Layer 6 of a small transformer language model trained on English Wikipedia (9 layers, counted from 0, width 96).
A neuron's activation on a vector x is GELU(weights . x + bias), where the dot is the dot product.
The model reads these tokens: " |" " " "5" " |" " Daniel" " Cent" "en" "o" " |" " David" " Jac" "ob" "son" " |" " David" " Jac" "ob" "son" " |" " " "6"

The vector x that enters this layer's MLP at each token. A number n stands for (n - 128) times 0.071.
0 " |": 121, 135, 129, 131, 125, 133, 132, 116, 134, 125, 130, 122, 122, 123, 116, 116, 126, 128, 122, 129, 122, 131, 134, 132, 125, 125, 124, 127, 138, 135, 110, 123, 138, 115, 116, 130, 125, 129, 249, 131, 129, 123, 127, 129, 132, 122, 129, 130, 132, 133, 136, 123, 126, 120, 126, 110, 128, 124, 122, 133, 129, 121, 134, 118, 123, 140, 124, 125, 129, 128, 126, 128, 114, 116, 133, 132, 125, 112, 130, 130, 125, 119, 138, 136, 116, 134, 137, 131, 133, 121, 122, 123, 141, 128, 130, 119
1 " ": 116, 118, 135, 123, 138, 119, 132, 131, 133, 127, 133, 136, 127, 121, 127, 121, 133, 120, 129, 150, 127, 128, 129, 92, 121, 136, 124, 141, 126, 133, 124, 122, 131, 111, 98, 135, 124, 138, 237, 123, 129, 124, 137, 120, 121, 129, 131, 128, 133, 139, 129, 147, 146, 121, 127, 108, 128, 124, 126, 134, 124, 124, 136, 141, 128, 123, 116, 123, 124, 140, 133, 129, 120, 126, 132, 123, 121, 109, 133, 128, 130, 116, 119, 131, 137, 125, 137, 113, 125, 124, 127, 120, 125, 125, 118, 129
2 "5": 97, 123, 122, 113, 138, 133, 134, 135, 142, 118, 114, 132, 125, 149, 112, 106, 142, 122, 141, 129, 127, 117, 126, 93, 124, 130, 121, 140, 137, 124, 123, 126, 135, 115, 115, 125, 132, 122, 232, 114, 124, 129, 119, 116, 121, 136, 124, 138, 127, 124, 127, 140, 125, 134, 114, 126, 128, 127, 126, 117, 128, 122, 127, 128, 123, 129, 113, 123, 123, 130, 132, 128, 126, 131, 123, 131, 119, 140, 132, 146, 126, 127, 125, 144, 140, 145, 135, 103, 139, 132, 135, 139, 128, 133, 112, 145
3 " |": 116, 107, 125, 121, 128, 122, 132, 134, 132, 122, 123, 128, 124, 135, 119, 123, 142, 118, 128, 124, 124, 117, 133, 110, 128, 120, 114, 138, 137, 128, 136, 128, 117, 104, 127, 129, 121, 124, 234, 127, 138, 125, 129, 108, 116, 132, 116, 136, 121, 141, 134, 143, 118, 123, 124, 130, 133, 139, 130, 124, 131, 125, 134, 128, 126, 119, 126, 118, 118, 121, 125, 132, 119, 144, 128, 128, 121, 159, 127, 111, 146, 116, 129, 149, 131, 138, 148, 115, 122, 99, 123, 130, 139, 133, 128, 136
4 " Daniel": 106, 130, 146, 113, 124, 115, 155, 122, 123, 134, 143, 131, 137, 124, 112, 125, 127, 132, 140, 123, 121, 120, 119, 120, 110, 114, 118, 127, 116, 116, 142, 109, 125, 141, 112, 107, 119, 145, 223, 131, 138, 111, 142, 130, 113, 135, 122, 145, 128, 158, 131, 136, 114, 121, 116, 122, 121, 116, 113, 122, 138, 116, 139, 124, 145, 145, 128, 131, 129, 132, 126, 104, 125, 135, 135, 142, 119, 134, 106, 145, 123, 131, 129, 137, 142, 130, 130, 133, 146, 108, 128, 137, 131, 116, 110, 117
5 " Cent": 136, 122, 144, 138, 143, 126, 144, 123, 119, 143, 151, 124, 117, 127, 111, 124, 146, 135, 130, 128, 116, 122, 108, 124, 101, 118, 112, 122, 127, 110, 141, 125, 124, 155, 101, 132, 144, 109, 211, 127, 140, 120, 117, 161, 110, 136, 135, 129, 122, 136, 98, 125, 137, 119, 130, 120, 131, 124, 136, 126, 127, 136, 140, 136, 129, 145, 118, 116, 116, 141, 124, 120, 110, 132, 122, 142, 155, 119, 131, 135, 122, 118, 123, 136, 128, 125, 140, 106, 138, 109, 106, 113, 148, 112, 128, 115
6 "en": 91, 142, 116, 134, 139, 140, 132, 120, 134, 121, 138, 133, 123, 133, 125, 152, 138, 129, 104, 140, 112, 133, 97, 118, 118, 118, 119, 121, 129, 121, 149, 139, 121, 151, 119, 139, 123, 121, 211, 131, 131, 130, 140, 118, 132, 111, 99, 116, 120, 134, 115, 146, 143, 121, 147, 113, 131, 128, 114, 123, 97, 134, 122, 127, 145, 119, 130, 130, 123, 125, 132, 126, 139, 122, 117, 139, 111, 161, 140, 133, 137, 137, 129, 131, 138, 108, 121, 121, 138, 95, 138, 133, 123, 117, 128, 137
7 "o": 133, 114, 124, 141, 130, 126, 142, 114, 157, 143, 120, 120, 120, 131, 144, 129, 125, 121, 135, 125, 109, 123, 108, 116, 142, 136, 119, 126, 119, 115, 143, 120, 126, 163, 106, 115, 148, 99, 216, 127, 128, 119, 109, 139, 153, 126, 129, 102, 138, 122, 139, 128, 130, 110, 133, 118, 133, 120, 117, 128, 116, 122, 124, 112, 132, 136, 121, 140, 111, 115, 154, 115, 124, 130, 124, 144, 112, 149, 124, 146, 119, 115, 121, 126, 134, 127, 133, 139, 143, 117, 138, 142, 119, 112, 139, 127
8 " |": 137, 97, 129, 135, 136, 129, 129, 130, 135, 139, 134, 134, 134, 115, 127, 125, 136, 113, 133, 139, 120, 124, 113, 127, 110, 132, 117, 134, 132, 127, 147, 138, 121, 118, 127, 125, 133, 118, 232, 119, 136, 115, 115, 137, 140, 126, 138, 130, 127, 139, 131, 140, 123, 107, 127, 127, 137, 120, 115, 122, 122, 126, 126, 122, 118, 133, 127, 142, 142, 116, 129, 130, 115, 133, 130, 135, 119, 148, 129, 108, 128, 110, 133, 120, 135, 131, 127, 113, 124, 88, 120, 127, 124, 124, 147, 125
9 " David": 120, 122, 136, 113, 136, 127, 152, 117, 138, 135, 150, 127, 128, 125, 113, 135, 125, 133, 144, 128, 123, 115, 112, 115, 109, 134, 117, 122, 123, 130, 154, 122, 133, 141, 113, 105, 120, 135, 219, 134, 134, 115, 132, 133, 128, 130, 126, 147, 121, 155, 126, 148, 111, 115, 125, 120, 127, 103, 106, 118, 127, 110, 127, 114, 144, 152, 132, 152, 143, 129, 130, 121, 129, 133, 140, 143, 116, 129, 102, 137, 126, 125, 123, 123, 135, 119, 116, 118, 152, 106, 126, 130, 116, 122, 122, 117
10 " Jac": 122, 129, 143, 123, 136, 115, 143, 117, 143, 143, 132, 125, 139, 123, 106, 115, 143, 131, 142, 126, 120, 124, 108, 139, 93, 123, 121, 125, 99, 115, 133, 130, 132, 148, 89, 116, 141, 106, 200, 135, 134, 100, 136, 150, 115, 114, 126, 136, 128, 140, 135, 144, 126, 112, 128, 123, 122, 110, 126, 134, 111, 127, 146, 133, 133, 162, 126, 139, 138, 134, 134, 115, 142, 147, 131, 148, 125, 121, 121, 136, 114, 126, 127, 130, 144, 130, 121, 99, 144, 101, 103, 125, 143, 127, 121, 124
11 "ob": 125, 115, 142, 119, 130, 136, 142, 115, 128, 133, 139, 122, 132, 105, 117, 116, 151, 107, 143, 136, 121, 123, 102, 126, 118, 124, 107, 137, 104, 107, 137, 130, 130, 164, 106, 136, 141, 108, 196, 138, 137, 109, 129, 168, 101, 130, 139, 135, 132, 155, 108, 143, 125, 114, 125, 102, 117, 116, 123, 115, 130, 128, 137, 126, 145, 135, 116, 142, 137, 144, 127, 134, 151, 139, 148, 132, 135, 132, 121, 127, 121, 130, 144, 131, 126, 134, 119, 117, 143, 99, 119, 126, 120, 120, 105, 121
12 "son": 128, 135, 144, 122, 133, 137, 148, 111, 133, 119, 147, 123, 124, 133, 109, 143, 140, 130, 126, 140, 130, 143, 88, 121, 123, 126, 114, 130, 95, 117, 135, 115, 139, 154, 120, 152, 136, 94, 194, 128, 125, 120, 130, 156, 133, 107, 110, 117, 125, 141, 118, 143, 129, 106, 130, 105, 135, 124, 122, 110, 105, 118, 130, 117, 135, 142, 128, 134, 134, 127, 132, 123, 147, 136, 137, 149, 121, 164, 136, 144, 122, 118, 147, 149, 118, 128, 118, 97, 139, 111, 136, 132, 127, 105, 118, 102
13 " |": 135, 101, 133, 135, 138, 126, 133, 128, 135, 132, 137, 137, 138, 117, 127, 127, 145, 111, 135, 129, 127, 118, 106, 128, 110, 138, 108, 135, 119, 124, 133, 133, 132, 112, 125, 119, 134, 118, 218, 116, 131, 121, 124, 153, 134, 117, 130, 140, 135, 140, 130, 142, 125, 96, 133, 124, 136, 127, 118, 117, 120, 122, 138, 123, 120, 141, 135, 151, 146, 106, 139, 131, 131, 141, 129, 143, 119, 149, 139, 119, 127, 106, 138, 127, 131, 133, 126, 105, 130, 91, 119, 123, 109, 114, 137, 111
14 " David": 130, 119, 143, 108, 128, 118, 155, 119, 133, 132, 153, 126, 131, 117, 122, 134, 130, 133, 135, 125, 123, 111, 105, 114, 116, 137, 114, 129, 117, 131, 153, 120, 133, 130, 115, 117, 127, 140, 210, 133, 135, 112, 138, 140, 121, 128, 131, 154, 128, 164, 122, 147, 112, 108, 128, 127, 119, 106, 99, 119, 122, 111, 132, 118, 149, 150, 124, 152, 144, 125, 133, 115, 142, 142, 143, 140, 124, 132, 103, 136, 121, 132, 118, 122, 134, 121, 117, 105, 149, 110, 127, 125, 112, 117, 124, 116
15 " Jac": 123, 129, 136, 127, 135, 112, 140, 115, 135, 135, 129, 127, 140, 119, 108, 117, 143, 137, 141, 126, 128, 116, 104, 141, 96, 131, 119, 129, 96, 116, 133, 127, 128, 146, 90, 115, 141, 113, 192, 129, 136, 101, 142, 158, 111, 110, 127, 139, 138, 145, 135, 148, 127, 118, 130, 126, 116, 118, 128, 131, 109, 129, 150, 138, 138, 163, 124, 146, 141, 129, 133, 109, 148, 149, 130, 148, 131, 125, 113, 137, 110, 124, 126, 125, 140, 131, 117, 94, 139, 100, 102, 127, 136, 128, 121, 125
16 "ob": 128, 117, 141, 113, 139, 129, 137, 118, 122, 126, 140, 124, 145, 109, 113, 119, 153, 102, 140, 134, 125, 113, 99, 129, 119, 135, 106, 145, 87, 111, 136, 118, 136, 160, 110, 133, 137, 115, 172, 123, 137, 111, 139, 175, 96, 138, 133, 144, 134, 159, 104, 144, 136, 120, 127, 109, 112, 128, 128, 112, 132, 125, 149, 125, 150, 117, 113, 150, 153, 133, 133, 127, 156, 138, 140, 132, 146, 141, 111, 121, 130, 137, 137, 130, 121, 132, 113, 117, 132, 105, 114, 125, 120, 122, 104, 118
17 "son": 129, 134, 143, 120, 130, 135, 149, 114, 131, 116, 145, 125, 123, 135, 111, 140, 140, 131, 132, 140, 132, 138, 90, 117, 124, 130, 113, 132, 90, 117, 133, 116, 141, 153, 123, 152, 137, 96, 189, 127, 127, 124, 133, 159, 128, 104, 115, 121, 129, 147, 116, 141, 130, 105, 129, 105, 136, 127, 119, 110, 105, 117, 128, 115, 137, 138, 129, 139, 135, 124, 132, 119, 152, 133, 133, 147, 119, 166, 136, 143, 119, 116, 143, 152, 119, 131, 116, 95, 144, 112, 131, 134, 127, 107, 117, 97
18 " |": 136, 104, 134, 136, 138, 124, 133, 127, 133, 131, 139, 140, 138, 119, 129, 128, 145, 109, 136, 124, 129, 115, 108, 128, 111, 141, 107, 138, 117, 123, 131, 130, 133, 112, 124, 119, 136, 124, 214, 116, 130, 122, 126, 153, 130, 116, 130, 143, 137, 141, 127, 142, 125, 97, 136, 126, 132, 127, 116, 117, 119, 121, 141, 123, 121, 140, 135, 152, 149, 105, 136, 129, 134, 141, 128, 144, 121, 150, 137, 120, 125, 109, 139, 129, 131, 133, 127, 102, 131, 91, 116, 121, 107, 112, 135, 108
19 " ": 129, 106, 135, 118, 145, 121, 129, 128, 133, 119, 131, 150, 133, 120, 125, 130, 138, 113, 152, 152, 123, 122, 120, 95, 106, 149, 115, 135, 116, 127, 140, 126, 127, 125, 99, 127, 124, 139, 207, 115, 134, 119, 127, 142, 123, 127, 154, 144, 149, 146, 121, 161, 142, 109, 131, 122, 139, 114, 109, 134, 122, 119, 129, 145, 129, 127, 124, 145, 145, 136, 138, 133, 125, 135, 116, 136, 117, 120, 120, 127, 123, 116, 125, 120, 132, 125, 129, 101, 130, 103, 122, 124, 109, 116, 121, 115
20 "6": 103, 117, 122, 110, 143, 140, 128, 134, 136, 114, 108, 139, 128, 141, 112, 114, 142, 122, 165, 131, 128, 108, 121, 94, 119, 142, 119, 143, 125, 125, 128, 123, 134, 121, 117, 121, 123, 127, 215, 111, 123, 125, 118, 140, 126, 129, 140, 147, 146, 128, 125, 153, 123, 128, 127, 131, 129, 117, 119, 111, 128, 114, 118, 122, 125, 124, 119, 140, 144, 124, 131, 128, 132, 136, 111, 139, 125, 147, 124, 137, 121, 128, 126, 143, 139, 151, 134, 88, 139, 119, 127, 137, 116, 127, 115, 132

Each question shows the input weights of one neuron of the MLP. A number n stands for (n - 128) times 0.006.

n96 (bias -0.026): 136, 152, 184, 92, 102, 126, 145, 119, 152, 137, 177, 95, 161, 140, 131, 152, 122, 130, 120, 145, 140, 172, 137, 133, 169, 132, 102, 116, 132, 146, 128, 156, 154, 114, 183, 157, 123, 166, 115, 137, 153, 88, 44, 141, 171, 90, 116, 97, 160, 126, 108, 87, 123, 163, 80, 141, 166, 132, 78, 157, 113, 81, 127, 89, 140, 148, 94, 136, 151, 154, 100, 113, 131, 134, 103, 69, 125, 142, 181, 138, 118, 95, 122, 97, 111, 140, 99, 171, 123, 130, 140, 121, 108, 136, 121, 103
Its two highest activations, in order, are on tokens 17 "son", 12 "son"

n266 (bias -0.027): 134, 177, 118, 131, 112, 145, 127, 117, 182, 161, 99, 118, 101, 126, 152, 150, 136, 103, 142, 146, 143, 79, 126, 108, 133, 127, 160, 118, 131, 129, 126, 112, 129, 118, 133, 142, 115, 141, 104, 144, 111, 105, 146, 69, 192, 70, 129, 113, 164, 116, 107, 163, 67, 125, 150, 143, 152, 85, 118, 114, 89, 105, 144, 134, 100, 80, 163, 174, 165, 119, 195, 178, 135, 107, 116, 114, 103, 131, 155, 177, 173, 141, 126, 138, 132, 142, 132, 100, 143, 118, 85, 135, 137, 196, 138, 167
On which three tokens does it fire most, strongest first? 20 "6", 6 "en", 7 "o"

n75 (bias -0.029): 157, 145, 155, 140, 97, 119, 131, 107, 131, 97, 149, 118, 139, 120, 163, 112, 116, 123, 123, 121, 96, 127, 106, 172, 109, 131, 125, 121, 125, 116, 145, 108, 111, 124, 140, 132, 136, 143, 116, 132, 113, 109, 94, 119, 177, 99, 123, 116, 167, 127, 89, 105, 123, 144, 131, 122, 107, 116, 95, 121, 94, 146, 135, 149, 132, 144, 125, 114, 162, 163, 129, 152, 147, 160, 131, 156, 162, 148, 125, 172, 161, 158, 162, 102, 93, 81, 85, 176, 115, 139, 118, 160, 152, 131, 159, 133
It fires most on token 12 "son"

n113 (bias -0.019): 115, 203, 106, 144, 156, 166, 150, 125, 106, 123, 106, 108, 180, 146, 133, 172, 125, 127, 161, 119, 95, 109, 153, 118, 93, 112, 100, 152, 110, 117, 102, 103, 126, 136, 136, 102, 158, 136, 103, 145, 96, 144, 80, 126, 159, 146, 138, 113, 161, 151, 105, 117, 168, 158, 123, 118, 118, 121, 148, 151, 129, 78, 127, 101, 140, 121, 106, 107, 102, 108, 116, 172, 161, 84, 103, 121, 112, 150, 148, 129, 140, 159, 127, 128, 107, 158, 142, 123, 127, 167, 122, 153, 104, 117, 103, 157
It fires most on token 20 "6"

n227 (bias -0.018): 106, 184, 127, 118, 119, 157, 157, 143, 98, 97, 127, 112, 140, 161, 146, 163, 154, 152, 85, 91, 63, 116, 137, 125, 151, 149, 135, 91, 133, 121, 142, 98, 86, 150, 150, 113, 131, 114, 122, 128, 127, 149, 117, 113, 133, 146, 153, 122, 135, 116, 124, 134, 108, 154, 108, 152, 153, 180, 150, 118, 120, 116, 117, 110, 92, 171, 152, 106, 126, 115, 118, 155, 114, 94, 83, 109, 104, 153, 121, 146, 155, 132, 89, 150, 91, 126, 137, 177, 107, 130, 79, 123, 138, 127, 105, 171
It fires most on token 6 "en"

n70 (bias -0.025): 117, 130, 100, 139, 124, 151, 98, 128, 126, 146, 107, 101, 173, 174, 119, 111, 173, 140, 142, 81, 99, 77, 150, 145, 127, 114, 100, 65, 112, 116, 111, 115, 120, 145, 122, 140, 138, 154, 104, 123, 111, 163, 155, 137, 137, 124, 123, 159, 118, 152, 168, 143, 101, 142, 106, 111, 129, 151, 112, 135, 121, 140, 104, 85, 117, 213, 186, 124, 137, 130, 133, 129, 188, 131, 131, 137, 158, 80, 185, 112, 124, 126, 191, 151, 102, 97, 104, 134, 144, 118, 112, 99, 97, 152, 128, 174
On which token does it fire most, and how strongly? 15 " Jac", at about 1.3

n242 (bias -0.036): 151, 175, 169, 129, 109, 142, 133, 134, 157, 92, 157, 151, 124, 129, 150, 114, 128, 89, 100, 50, 129, 126, 93, 161, 114, 109, 97, 96, 138, 100, 119, 151, 170, 113, 161, 157, 175, 113, 112, 111, 134, 115, 147, 135, 127, 164, 196, 116, 120, 143, 154, 120, 132, 147, 125, 156, 121, 131, 178, 167, 132, 136, 126, 120, 93, 109, 146, 136, 145, 127, 105, 131, 151, 75, 114, 114, 143, 112, 90, 122, 137, 165, 135, 153, 113, 127, 121, 110, 93, 155, 74, 146, 178, 132, 84, 85
It fires most on token 16 "ob"

n118 (bias -0.041): 154, 119, 174, 148, 51, 114, 97, 131, 172, 147, 111, 84, 157, 107, 162, 167, 130, 140, 137, 123, 92, 163, 128, 107, 157, 125, 92, 122, 135, 134, 155, 94, 108, 156, 144, 98, 115, 125, 101, 134, 90, 126, 153, 141, 151, 106, 181, 190, 89, 112, 110, 166, 111, 150, 141, 130, 145, 129, 102, 116, 160, 90, 127, 123, 128, 160, 143, 125, 159, 130, 90, 124, 192, 113, 125, 86, 99, 130, 112, 134, 125, 100, 134, 163, 122, 100, 152, 179, 87, 138, 125, 118, 119, 143, 130, 137
On which token does it fire most, and how strongly? 14 " David", at about 0.19

n271 (bias -0.039): 94, 148, 139, 132, 116, 143, 127, 82, 117, 101, 119, 116, 125, 144, 129, 172, 134, 142, 131, 139, 95, 73, 134, 118, 104, 94, 134, 117, 157, 164, 118, 136, 188, 103, 117, 135, 149, 124, 117, 142, 112, 135, 74, 157, 134, 97, 186, 155, 86, 120, 131, 121, 160, 93, 149, 117, 111, 144, 84, 146, 142, 133, 133, 111, 123, 151, 109, 151, 127, 148, 121, 142, 154, 133, 117, 119, 114, 109, 133, 176, 147, 128, 156, 170, 131, 129, 162, 132, 125, 143, 85, 147, 111, 112, 138, 148
On which three tokens does it fire most, strongest first? 0 " |", 20 "6", 2 "5"

n352 (bias -0.028): 110, 150, 131, 157, 102, 150, 109, 118, 143, 127, 108, 123, 111, 148, 153, 118, 115, 114, 135, 136, 138, 126, 134, 126, 129, 78, 133, 166, 149, 137, 134, 114, 118, 122, 119, 71, 102, 117, 121, 126, 125, 174, 90, 135, 163, 128, 159, 118, 128, 161, 168, 103, 84, 116, 118, 156, 107, 107, 96, 148, 170, 132, 133, 116, 125, 111, 146, 198, 145, 156, 120, 90, 99, 170, 151, 121, 126, 113, 150, 92, 155, 129, 106, 131, 124, 130, 176, 84, 108, 95, 129, 111, 145, 115, 134, 126
It fires most on token 8 " |"

n311 (bias -0.024): 165, 142, 129, 117, 151, 144, 110, 101, 105, 104, 118, 154, 121, 135, 111, 86, 168, 129, 135, 113, 154, 168, 140, 100, 137, 133, 109, 143, 111, 102, 111, 131, 135, 144, 143, 136, 106, 97, 112, 131, 107, 167, 127, 160, 146, 119, 99, 128, 125, 107, 143, 94, 112, 133, 136, 125, 139, 119, 97, 121, 143, 89, 125, 140, 146, 122, 132, 89, 129, 177, 111, 130, 88, 96, 80, 110, 150, 118, 126, 178, 129, 106, 170, 138, 160, 137, 118, 149, 174, 205, 155, 109, 90, 163, 156, 169
It fires most on token 2 "5"

n215 (bias -0.028): 161, 143, 124, 113, 85, 194, 117, 161, 118, 121, 124, 205, 148, 84, 119, 150, 123, 74, 128, 136, 188, 98, 163, 118, 114, 74, 137, 132, 89, 114, 79, 95, 162, 82, 117, 118, 163, 135, 115, 145, 126, 165, 109, 106, 113, 102, 146, 122, 153, 115, 169, 130, 140, 125, 149, 158, 161, 144, 142, 201, 123, 168, 178, 119, 75, 132, 147, 85, 160, 97, 154, 171, 118, 91, 121, 137, 122, 105, 104, 180, 169, 130, 139, 121, 130, 127, 112, 104, 126, 131, 142, 120, 117, 143, 103, 100
It fires most on token 19 " "

n205 (bias -0.041): 101, 129, 116, 149, 115, 145, 131, 104, 156, 175, 118, 116, 121, 149, 139, 168, 142, 147, 123, 121, 120, 127, 144, 193, 89, 116, 96, 132, 113, 160, 145, 106, 102, 137, 114, 140, 129, 125, 108, 141, 116, 197, 126, 106, 150, 141, 158, 121, 121, 112, 124, 135, 137, 103, 96, 124, 125, 151, 151, 183, 138, 122, 170, 105, 113, 159, 134, 140, 124, 109, 134, 137, 177, 157, 112, 113, 178, 112, 117, 117, 120, 75, 136, 155, 151, 88, 112, 114, 104, 129, 117, 110, 98, 126, 92, 98
On which three tokens does it fire most, strongest first? 15 " Jac", 10 " Jac", 5 " Cent"

n264 (bias -0.025): 110, 135, 157, 124, 101, 152, 147, 151, 116, 138, 155, 139, 147, 103, 136, 137, 132, 90, 120, 138, 130, 137, 129, 106, 89, 88, 128, 128, 142, 141, 109, 87, 149, 145, 121, 152, 99, 143, 99, 111, 146, 110, 147, 102, 113, 80, 166, 141, 164, 127, 153, 155, 142, 149, 153, 170, 131, 157, 101, 140, 166, 131, 155, 149, 135, 124, 96, 169, 131, 163, 98, 123, 150, 109, 81, 113, 157, 87, 96, 132, 133, 151, 152, 168, 106, 134, 161, 111, 106, 119, 81, 124, 142, 188, 117, 137
On which three tokens does it fire most, strongest first? 16 "ob", 19 " ", 15 " Jac"

n71 (bias -0.053): 135, 106, 117, 183, 133, 154, 118, 150, 93, 120, 186, 158, 118, 82, 110, 136, 104, 115, 136, 146, 81, 154, 147, 120, 127, 114, 127, 119, 158, 82, 163, 105, 166, 91, 111, 98, 119, 151, 96, 155, 162, 119, 140, 144, 133, 153, 94, 182, 137, 110, 127, 112, 126, 114, 131, 146, 82, 157, 169, 140, 167, 145, 133, 112, 185, 167, 126, 133, 122, 152, 141, 108, 85, 123, 131, 145, 122, 99, 137, 105, 107, 134, 192, 107, 128, 93, 111, 192, 130, 158, 113, 101, 163, 136, 159, 124
It fires most on token 5 " Cent"

n355 (bias -0.010): 147, 106, 129, 160, 129, 132, 94, 99, 148, 125, 150, 142, 134, 139, 111, 129, 67, 128, 151, 148, 88, 120, 164, 147, 115, 108, 65, 141, 153, 162, 110, 127, 121, 111, 152, 146, 140, 144, 127, 181, 125, 138, 113, 155, 150, 140, 133, 106, 121, 135, 143, 116, 125, 103, 165, 120, 132, 128, 108, 131, 145, 118, 120, 105, 123, 109, 137, 89, 137, 141, 142, 139, 142, 104, 163, 156, 131, 128, 120, 120, 124, 115, 168, 102, 139, 106, 119, 118, 138, 114, 112, 118, 85, 93, 123, 159
It fires most on token 8 " |"

n174 (bias -0.027): 156, 183, 109, 145, 86, 124, 110, 120, 107, 110, 161, 59, 122, 121, 136, 146, 131, 133, 144, 112, 151, 133, 140, 94, 144, 106, 118, 109, 110, 139, 131, 66, 144, 148, 143, 149, 122, 103, 113, 157, 141, 155, 81, 132, 153, 138, 122, 121, 123, 78, 101, 105, 101, 127, 137, 117, 152, 169, 77, 112, 124, 152, 115, 121, 125, 144, 171, 115, 161, 145, 128, 146, 113, 145, 111, 138, 119, 128, 131, 101, 120, 173, 154, 132, 90, 150, 111, 145, 133, 134, 148, 133, 148, 142, 175, 135
Its two highest activations, in order, are on tokens 12 "son", 17 "son"

n270 (bias -0.034): 96, 179, 105, 158, 83, 169, 111, 117, 176, 120, 131, 91, 131, 109, 136, 152, 117, 89, 98, 130, 147, 157, 87, 116, 85, 93, 95, 150, 150, 126, 100, 80, 95, 108, 157, 103, 164, 125, 116, 127, 134, 89, 125, 134, 120, 161, 128, 83, 135, 138, 182, 122, 157, 91, 153, 155, 137, 140, 159, 117, 134, 160, 114, 77, 162, 115, 126, 161, 139, 143, 143, 143, 121, 126, 99, 109, 162, 146, 131, 125, 210, 124, 143, 131, 112, 137, 109, 110, 171, 166, 92, 110, 144, 145, 123, 159
It fires most on token 6 "en"

n216 (bias -0.036): 119, 165, 112, 134, 126, 140, 115, 113, 105, 134, 119, 122, 138, 63, 165, 174, 158, 87, 179, 109, 171, 116, 107, 133, 124, 123, 138, 161, 122, 158, 56, 76, 192, 139, 90, 118, 165, 128, 108, 135, 123, 152, 97, 165, 105, 151, 146, 103, 158, 128, 82, 109, 116, 108, 163, 147, 117, 114, 147, 117, 121, 136, 109, 104, 131, 153, 120, 147, 124, 176, 119, 130, 117, 157, 141, 97, 141, 114, 134, 122, 140, 173, 135, 132, 101, 130, 130, 140, 118, 147, 125, 140, 72, 167, 136, 155
It fires most on token 16 "ob"

n321 (bias -0.048): 107, 102, 116, 143, 106, 131, 141, 161, 140, 145, 143, 116, 145, 87, 140, 145, 131, 125, 126, 150, 187, 129, 163, 108, 169, 95, 124, 120, 117, 155, 79, 125, 126, 128, 120, 74, 57, 116, 102, 164, 135, 75, 125, 113, 108, 144, 166, 136, 161, 120, 143, 143, 115, 100, 120, 135, 128, 93, 118, 164, 223, 121, 157, 198, 87, 153, 101, 127, 132, 138, 99, 98, 136, 113, 137, 129, 178, 133, 122, 119, 132, 167, 146, 151, 142, 154, 164, 109, 87, 130, 96, 82, 75, 136, 135, 164
Its two highest activations, in order, are on tokens 1 " ", 19 " "

n368 (bias -0.014): 141, 105, 93, 83, 123, 128, 119, 133, 110, 128, 112, 135, 98, 132, 138, 137, 141, 144, 123, 170, 154, 141, 150, 133, 103, 134, 99, 122, 160, 151, 122, 164, 159, 127, 149, 127, 134, 128, 116, 127, 83, 149, 134, 133, 214, 125, 182, 163, 106, 151, 154, 71, 87, 158, 166, 140, 125, 130, 107, 165, 98, 125, 143, 121, 100, 137, 126, 106, 166, 127, 137, 130, 126, 124, 106, 97, 126, 120, 127, 27, 136, 121, 175, 143, 149, 116, 156, 91, 106, 119, 111, 165, 113, 105, 125, 154
It fires most on token 8 " |"

n101 (bias -0.033): 154, 137, 118, 118, 47, 120, 135, 161, 113, 119, 109, 89, 130, 122, 162, 122, 124, 125, 124, 136, 129, 143, 102, 149, 133, 81, 102, 135, 102, 143, 71, 83, 137, 149, 129, 105, 143, 128, 119, 145, 145, 92, 167, 133, 130, 102, 125, 140, 188, 135, 144, 113, 110, 131, 74, 134, 93, 105, 125, 142, 146, 161, 165, 185, 121, 143, 147, 133, 143, 127, 111, 136, 128, 148, 143, 117, 107, 116, 65, 141, 148, 137, 136, 117, 95, 140, 136, 129, 127, 158, 102, 121, 160, 161, 112, 166
On which token does it fire most, and how strongly? 15 " Jac", at about 2.1

n37 (bias -0.024): 127, 131, 104, 167, 128, 132, 111, 180, 127, 110, 83, 138, 164, 141, 151, 98, 152, 150, 162, 168, 141, 132, 160, 116, 124, 152, 161, 127, 126, 118, 124, 132, 147, 68, 127, 171, 115, 111, 108, 131, 136, 176, 148, 88, 101, 96, 169, 115, 101, 110, 151, 122, 132, 114, 133, 123, 139, 145, 102, 105, 122, 119, 122, 110, 89, 103, 107, 142, 134, 122, 121, 135, 129, 135, 147, 95, 129, 119, 146, 116, 167, 81, 138, 160, 109, 125, 116, 133, 101, 136, 122, 123, 162, 139, 138, 179
On which token does it fire most, and how strongly? 3 " |", at about 0.76

n93 (bias -0.001): 146, 130, 151, 154, 129, 116, 146, 141, 139, 153, 159, 146, 97, 104, 147, 124, 132, 116, 87, 162, 127, 113, 98, 154, 112, 132, 131, 102, 147, 138, 120, 129, 149, 100, 135, 112, 108, 149, 152, 123, 95, 121, 110, 120, 159, 121, 105, 136, 119, 124, 142, 127, 134, 143, 133, 120, 85, 116, 126, 127, 120, 153, 174, 112, 101, 154, 99, 174, 121, 116, 99, 163, 125, 83, 81, 116, 143, 132, 122, 136, 105, 121, 144, 139, 110, 146, 118, 116, 135, 127, 113, 109, 124, 138, 110, 151
On which token does it fire most, and how strongly? 0 " |", at about 2.4

n354 (bias -0.024): 148, 162, 100, 88, 102, 158, 112, 163, 129, 106, 157, 130, 114, 112, 168, 104, 147, 136, 154, 141, 118, 104, 138, 154, 166, 116, 133, 83, 122, 138, 84, 135, 104, 119, 139, 90, 133, 182, 117, 130, 61, 117, 116, 135, 148, 88, 178, 132, 220, 106, 69, 147, 124, 117, 148, 128, 181, 136, 116, 166, 134, 99, 128, 134, 101, 104, 110, 135, 185, 101, 92, 185, 130, 114, 85, 142, 129, 140, 110, 117, 122, 129, 115, 125, 133, 123, 128, 140, 130, 138, 130, 107, 99, 157, 160, 108
On which three tokens does it fire most, strongest first? 19 " ", 20 "6", 18 " |"

n313 (bias -0.013): 137, 84, 99, 118, 91, 141, 148, 138, 103, 151, 172, 140, 104, 134, 163, 120, 135, 80, 114, 173, 143, 118, 178, 111, 150, 148, 130, 118, 167, 176, 124, 125, 158, 113, 118, 124, 107, 134, 99, 113, 82, 104, 169, 108, 135, 95, 138, 96, 113, 112, 132, 134, 122, 103, 100, 124, 139, 103, 101, 140, 141, 182, 186, 169, 99, 173, 146, 160, 132, 182, 133, 167, 121, 145, 158, 119, 147, 88, 168, 106, 161, 133, 110, 142, 154, 112, 154, 115, 79, 146, 113, 84, 86, 134, 146, 140
It fires most on token 1 " "